Layer 5 of a small transformer language model trained on English Wikipedia (9 layers, counted from 0, width 96). Numbers have three digits each and are written without spaces.
Take only the direct path to the model's output, skipping the later layers: a vector added to the residual stream pushes a token's score in proportion to its dot product with that token's output vector.

Output vectors of the tokens that the questions are about. A number n stands for (n - 500) times 0.0033.
" office": 486510512358415726346497312586448497813587296566822516534513494355599852597375595815359284497623617378635497219759671505589545404404413444647289375463581527675400773488485335744562329412773509180554378533282560522737406495295416597352331590322600461659371460567467399597269339466573527461
"l": 530560651485412490625355284706364585516321536485458485428811498605295284527506386454388395376481526403581641584507419364596651542335554490521456550446347478420653495519488457293577411614515281561544531316553498714465548668506594465359354449543591474447523639589521587451613607576584596532
"day": 493679090261725573381337321595617499357591075870368817576677426410413768755212540469677404474369600237762368926687832422622443156428636299462293638570480390579286440302725255571304367324451471340310416668426506928712282373557367851531360671520573374684390759933443506614395344414733494382
"orthern": 713608055441434559497268269655459509749646506590462697434441478526556560490364509763400389387615566335661515537420500537623585500395682398711232486607441613711464509254707413630473260302700600371515520551430547616451316185451548531309448520726697519579515457520172268566495453404794548585
"son": 708529343055472648537401137625374597518413639872474556467450528343676390745552488567529338449533516437659634602732483622646556534699500503519612513330378798452549612383573517597521414384395305480390305548615554847673298494467324574413356539369580621516403365641409520277411369340588390394
"eek": 760604286436472462691516061671256740720687513578426649529305497537448592631559407555546282473601285269515721589686523494475415536399620314567295618533460527618270492458472488610486408362386479535259528552604552623674462387532233707360441692432584502740586298540534405575244336282795487665
"k": 359444463511460604528566236718451455511520474569336610571599597353433465435603305545530441441324615543435575599405595418441740557305386580481602494342587483638553570449529473305687464513539659584402454674400498675483407519450523764539402567477522432448393650491600517544455309522609486186
"ives": 570699478293490595468455160563535406793510458438472421607731660440314312587192755577544366597461410367506811486701632482510479422566601593631297461395296729414373369367474491619156473384418313564476238759279562796797320407500560571410449408699685404717615528728271286758481376461677499541
"ed": 377473325474435366676232158631572520587368635418581413291524765524262555395535422691520528368539674379423711421680617536379510346463420453647579592458623669485523448508492641607388339507596483584625413625374502308611674370592481427655493506338666430493693609318478767530460429499466368462
"}": 654716636187638442585354140514598622537413269731525351425382656508593586630256611458518392440471556322425581415498449598766339489378830514570350420344540449737527577275565441573420383345635612726361332486390564522616550421521555471510403770544635490583241490624263410509424597309663787471
" K": 461489555440506521454541551627556507496508512451338520563569539394443492506450546480447540616469491460385521524380557488497750484543556389532502529439544600581504541408542539378554506462603439492358515565544486533438489523417400530518487448510549434436495488441536579532483510494506437507
"artment": 578830213201318738388594154688362287734660491653541493402439489400209505508428518922526306410544326392530514340733571755664469589562493410933315697525452574666364661161595277500697356410441544558505287424452614643497408413528400618395452787386545454595482298647224581561630522372659551465
"th": 531655239434601453475350355486184445575494671609668572669613439327393403437603510630497432452302500576726623558635490297551530297289610489544541389535504515539492745399654404371351306600324516680414405680460500687414376512608648682435453585598626439468346409348468508504653584595596507417
"hed": 603642308143551582746412061781458698571274590705355778368356703336211684368290518448630323479571374536569721491587630543327648345430495456400362552451421537742349434340692519546588351450826745306345370499381552703693403356623386731490708441532565617507706378407473537478418473422567464467
"ant": 383576401477462676395475268540527423491446639433437675346364727298509585474419367403487483472486408311570455419636655426399639586496547453621418694537517363558422492355330344515414490582440423344375427710504509316476459456669454570491609643360842592547610501580420722688632609363608524732
"ebs": 861819204449410485509432029548398611521692452806458553535418321272590491623525610644740485508593308384412596550572421566663499638220592390551209451543456473657322633298664493609435297285563558602238378305384595637670522225602255477261576758521748516756509498593235358652233508365754491880
"ough": 524566343396657773372398349671503426560740497574449369582562440489383543520246501608592644335421261191676527251672362522690414578304703463892357597461459662523091631464576474544346381275587447354552537538322555563536516489617349724471379382658562746687563545763433521353400331411807459469
"ital": 569638232445448680407316175518653653588496382664379601491479530634562533697346395542434400543405372245634682485505659433447582450567410398563323541531321545864564503326686387775795387203271625514392535438463598518600347421498533475218375595419519542635599547506179307730605548621798434578
"ived": 385710262492549567368201226558447756800655495645543556628535815404522351587166724461551221328471361379550667438868430541437655436537520550562218503381180574613594410278562560667286362313462381380488327532404593709758505441681423588294592531595648267664667581516318269717406551289852688469
"one": 530543354597617501236594345513592495437728645387604328464674467616280708880380682739691338421425623200428659480651484574338482304428590567574408613525368234442387574378430554377509484343446542434292433687433532513533363396521609590405476522468749711599523632493376594488402483387654626272
"le": 512450729350346458624559240753542588324307457436809721513626486523376624379633715559534436470397609307618546512580408419472582521284515379725545528471369421480587473430502700449566363398575432522476382539419491560442548448455436404559500343334393630538367536738367636552474633539510447535
"ie": 519699420665457675615460157661389636516489540551711503367674365501500485589509728624450442478659462265651380315504528430596545459570504357293535507507505556577526443552410670563421447308537597220439388568507527506596459488557643522506391557543535550632601379543345428429226340479516481541
"ten": 481421274260327567500485079716514336596620466567340519506665484393431618676478648603441427492417459376660907532655665470673655371247518401383436582520352522842480562562528623399668242529556611434491215488739548650563230412471295510545490655449604531516499535722449137338565476285572613638
"augh": 579796425629326680360579048526317560728686364642437521536810514509260530526368465867615425409414316410456560302767433491778642599462612482572365284208259530587418589533623640489364373383521654404443264420423577499592402442635072720539490526574620410750697465665349264571209565271743663585
"ited": 509602344178576784321129146641647769726558530736518709588458705578555588541140533621603298396236602358600591388629548456432767357427609550557424613440405608574671670430589531399696313336514276592481288673500597467687418266606116495297649730172642367557676451535197423661285482418528385735
"ep": 536581295534487617670424190549416510503632588432577584484206567504299584560514243560632325453465510230345550605641331643552698541306355329673324468119323637581600673400442557507552596372624605439548493545487541595585543469432540541618597532547571548603535620472470368403445537510555545555
"ide": 496637359583570675539471298594328605693639415563525542416675527421223559405580608581538407355454594498568727571419461457471319620290453598511392763666446335724322431431603513461295584479631571569432405602567528332722499307469558535187453569562632561510357431628167491589203545490654477486
" =": 488580636436565561255528251565618265707503367633609516650382295456495645438561501380287485472700569421633671636799466804636156793446642516668325523497257694529626488140557540565114301480448769457591449414499525615685652233637672617529390521537543584615504335424375208376255417386544379494
"ility": 812621356223608655633595161781454524677488455829521547501482656492413565514448573532514397499588358161690629575398621522538436570347533510667160570639366526428345432340563518785645388133409383320425428514367578538741509536537383534362362614327626743554196448799262601549433229524550497611
"ks": 420690329301306703533532063847488452610745463621363615476550622302352394335675547551677320421425554350396676622550609601529781664394541655618499392374482473566561512363753372381636189370633653596264392536406549614657146343400512701340436735428740367512376662663455241664314352501817479320

Each question shows what one neuron of this layer's MLP adds at an activation of 1. A number n stands for (n - 500) times 0.00053.

n238: 537408311431481543299659349447677567522342465491398676550516643534410450398546730620487544521318437469555355517552387416583679632458562588517449485659331463630566569223429688350563577458518493426752471500627555399585362435630536575542324509403644307333500509600304594570430490406455487530
Which of these tokens does it push down most? "eek"

n112: 465596561537420689632473595643578673630484593625378448528469467443289487616320506428426589433663374561545301638368509459601491522358566472406588353298500381473375460351484561593494560384375648552530646291458622409494506520362599627519534468523542668583439462527256546540606788297566456471
Pushed up most: "}"

n149: 511575734515594558590481401399279477430509390477581407440506503594660426421390486520685443468636458429409424377634552484494342340563491461578285610345595362609703333508480589537477464408527564624607476474455504392245570583427488506500596563563458577488450354670491473537527572525663708440
Pushed up most: "}"

n381: 521261462523509631487574636494600453467564360570366509523463409485637564709320357333558411561543685463560477639702592606503525516503500432510377569506313552599645430514478314587488467479450491500454659417494542433617425367472224382541665636331719532673416491642597434605323321454390369526
Which of these tokens does it push down most? "th"

n352: 509516644675357618468588293506658391491671647346412448394615506512454241531351400586406553474592552666554609653592386479301449632446789396350511407519557471424406466416418523469484371376568443579427580407506508303503554503551487609440753491480460462590463585753425371544474608402402579568
Pushed up most: "augh"

n26: 546319422566519550493423580437610225604676387599364510515433673481320360319610542480510583636578632440506575450546522543342260679588559470461559527836462308553342545452630353374385531493600513561579388404412352580559601443625640473627424503466582579427423488374695520397279375475657562520
Which two tokens does it push up most, strongest first? " =", "ide"

n113: 175539577547383398875637428567716788585599207526561440564267466513381617567775570287595375313459687543299537323358679586613380746315469669562332536527452659306577359170548437544470333294320340390593736295534495418242482642504540451526285579509541741905614545537382482487514541453628588550
Which of these tokens does it push down most? "th"

n68: 538305606470432397371698599576485478382526618442546381446531328608526420408404360569423552436438500439414480516582423480250421528574500557490584319443432448371777507494475359416472655404509506682609633624572381473598397710437682376613445541613611487517406544343751461451670558631626628551
Pushed up most: "l"

n191: 571533464356680558300251357675465478609531662470508527427535577542431299491497462511520484538610514468521526472664358509569598630246595325563491518522523414458486686505616557533364400491714489632477522517441578611483464546442497537472576503357497559462691588369429486511489486535497335398
Pushed up most: "ited"

n307: 327558497579459698705500476362580412491545500503568558407465543384466703481482371559579384563469634558671580415598175274621566450589458460767440448402497549443375487505600403544372444548445500297328440635608659465598577495494521485624500542323408593497503539503552475483415402371556503564
Pushed up most: " office"

n278: 453692400504661416469586558500651432393562716541472634438459581533429395646226534523728489578623476470518480586381641583253335496545512798303513430446507276420551455507607469443350674396354604409387647434684621448604252303343340411515567712504512573363607799687418221440684476356795485457
Pushed up most: "day"

n215: 339486423647385738464447758569469335551634553396562559272587671663341358454318511436730187484500533521433404584611614372459371514531439428362564529575558617452639526370525638623524294620606396456477489457575769580579677340318449359500424510482260371560317460564442633657606753372475440573
Which of these tokens does it push down most? "ough"

n229: 604558654599320682548559621542341718646465582530500393441585547556346489425581459372617649510500532554569475347542415523644385493322677188582469557566466600315263419535813627589158382688542542464431374367430614369274521510614440433555524325568608598445463558484489374337482375610490435585
Pushed up most: "ough"

n24: 392596359769384578465525541500452552432509462403653466455624537503500575407572587536279471620497479603447580506479486400422233547649731527354451476467524263573503519473588488445572559580571429610637425503551342480509623587444536350312477411391301399463544676456515439630563686463663465494
Pushed up most: "ide"

n370: 624439824471580428581463473421433569466622508579232504294667653352612484378659370543667420132335316658654464508473280289522465631488589714504522518328584456600381492440589801259542390542442395408369339473251557538555496706663358622577643413336605492655550604456425589511290448436593585659
Pushed up most: "augh"

n341: 486402500388447603479593560675451616494518518304486521486595326595588580484386446512485553642500581500440597788654454375509603347536318585526534312673587376402441449709509438619405428648483494419586521424546342465421374362739577580464579523596487479347575399503494311307512578515440467621
Which of these tokens does it push down most? "}"

n97: 370326467582504576379431651522628377409785389496432554162715521344728320411540381565726551250504340404561491328362472842811838611556526617648471642370512425673487559410479513474580418430372699451423748387620537383739470741349469587552588496456545417723412280346513294327416491538099449610
Which of these tokens does it push down most? "ives"

n196: 451630304410368526490528452461455421438471485716519415554508557576401582407423536456471611550357487400588478436591515520544510333611627395325517417461477375493511475479425621518669409416536536703497479573547623437453497400513597495335565461617621649440622579410455363528587548620500397566
Which two tokens does it push up most, strongest first? "ital", "ited"

n262: 446724446344375683520678379398545586407548431623574455476327606494361602533438381735627405534486741630509483648513522624529540560568473594475549488537560452350627571317603411612533529515581436763282419358439288373275400586430412619387565374676576503599507326478579427428733541429443348325
Pushed up most: "artment"

n246: 416465379374453444494558500747371389319686551472432677396635562619560513312654554571513309544567451320497410359712470674652445449393648435455428477693558306622510459456506533345409339483411687384520552568663746435490484603696480481481553440361560500470555384443425530447431566497737430490
Pushed up most: "artment"

n155: 668171393484396442363455447222449582690542459334265522466507558428528729595609631211360315710603645522486662325527686512756466330614561449443725357702637332594387436545481500526715482657384748524396431485573537677565428465610527519292485521492449389324414482479539441459609332445397677461
Pushed up most: "ten"

n261: 461575347544297523524647456399480517685644585450471360475652520510511486515451401597507510475496532590676328267486624481562431521426383329500531560552671645520436416591356419173264572642484382618485493389477513430625469386462563280582389613713450497351858673432422579375465511803576445637
Pushed up most: "ed"

n134: 417625404519732585662613368582473368605471354586467397329403710416522403787504594337609348708280438295770595363723450485644295602447472524545331561383465551567496504394402381500559604358529525580515436603338577404585518448585547529581476315376782422541292434401529672441424500544564580644
Which of these tokens does it push down most? " K"

n331: 500465457477290508607557483337706380438464535538705684516605383272118573383599539443614640474742541524561608460679382418436636454319428484550620615421606496251595519510550394581458602387437371674440395431387413389543660461593482623678552540312340453391377417601573716581335404683439755504
Which two tokens does it push up most, strongest first? "le", "ed"

n372: 599390535591475559411565493584561519460562614429553364580547555485626422569454440535369435418789500512542706565510470465439494446833372406654546523522376585256435530547570480462584530760541433444466339516264516438314227453426471315468367371507517600534634378527405503635389484515343731588
Pushed up most: "ives"

n182: 511289434275388543503476292534444407583545511522526443533424446580546534515272519399463407559500468492513616391508708527677690378599402453518603561565513426553551423541456483437522590597557548569509466559481476524290489659598682576486611314494688525344509386471589364579517411549464635486
Pushed up most: "ten"

n116: 500506586371476523628549447534629512474438232465562349580634354456519618563572404317306512629405494606405532431411463652480479639497485424458612623475668572558381526692551540479482523785534261509417398402515418586384324441497615457506346600484478488439703704383634544458612484482619515463
Pushed up most: "l"

n75: 383365434591547594490473522610472591436458342410544466549459451682407474379484595561605528435550461348609530480577349424445420665661465543551682597455673552494379656488329542468428527615621423474729658407466523441747443427638373254484512506474636606480387423446660530425382632549366190752
Pushed up most: "ed"

n4: 655453571577518352460364500378616691468366677482436698523579584653549757373493367292556561439473500373531466328310407405510570453520635759461341584445536358584638403636395567266382649433710592666515596408608536585504594159562340226624546438474432412450574348329530367575530782539584486560
Which of these tokens does it push down most? "artment"

n88: 642538449472413419435337558461378538466473625629408546598563497556418635423497645479588437584552579569363567446494545430324476491411654427535543484464495551596425522532421632491494723513454538604463387432661518400503579424361548479168509644682479464413427574467355338486651530420288751404
Pushed up most: "ide"

n122: 399543341599486379409476442592410514508652612564485505567640542445509565500477579409373522581428329572518618285530544542654317593515589500547463543375600526482381591495396475486638442434492425440334241561370584484522418528417528475371492440494523508579491451477489747768585392527588623452
Pushed up most: "artment"

n226: 439627628629623339371527772402490620497657624483543455313546441667745478644745606583603413493411323431524392063281429379666435525404453456631372484450697743329423458507418500390381649399387558563534569392407469451471525477260577507689497604415541551564634503402632366409298574497421617489
Which of these tokens does it push down most? "hed"

n324: 588681551366398587684669454336400575604588404556530643474567289305433581844511386453389493540522511441602493289655612457558601496276478492458371302551403552510537722543507529237634418496600504459318540536372403409478726573338335478525633510634216322584295503588622586461426396664431511795
Pushed up most: " office"

n166: 611540472520673690511539504380500489557388657586585554394493638546489511736436384574371338612381561697528400383367500344640319581445548479603582240630470701440655621614624541460648353204538474721426429344369702325226551591330493676430679469337485467764536599538330335280572340454423504402
Which of these tokens does it push down most? "ant"

n48: 723556332453596223775641577574615503430606584564468479526420451521451519373416291624571469558365259546542375396614449483434697450395598479497369520608403562603545544604415310438537524507430652431460519468609404331421620451506535372399291482585739561593588444539639582370461546399547409351
Pushed up most: "eek"

n96: 539662407688658493506466437413485431579622497518705574509562588497598700503529675627510466666500477540449437445446602483395468424422500446449525625627580441379464638488324545303491386421450630392367692516251577291248443465592664555427337268418457474370507582586477622463626307506500447578
Which two tokens does it push up most, strongest first? "one", "ie"

n22: 457551350565521648466533425547524361418569394655579500492416603433573447493641452478566494616408579449532640491509642407343562555484503424401404649623489604462550523564527678348365439497554679697329283404450728622414527402457347525262583322430436379503447691549519449509503570550718667321
Pushed up most: "ks"

n34: 595555715615202418590644579728356245752378663649486467497485622304360408471462489647627533486477531565418387392526465728379538664685692449283441473391358500457373611527630389593507475537493560570532629504274550445443534479391637523440442479735263402662343591648350777324581454402346489243
Which of these tokens does it push down most? "ited"

n255: 375474658486421663412476421359475455640497561387721585395703463522571569620430529389650566470608290491439402507484329500482529781472448434503822390568515513460454634420519698353278442451572386426466434578453374588562494577523642454338270588550571654438483530448669460554596343500477661281
Pushed up most: "ie"

n177: 505539548616476489366212549332479283443520478673429536513500514561485429473437380398447493525461518486610387398555509360498632433497458542511467539607399436517543424586640409554558434309505642572471508662433588582612468468408568603438435505449523482534612571474543428607632513550530483563
Which two tokens does it push up most, strongest first? "ital", "day"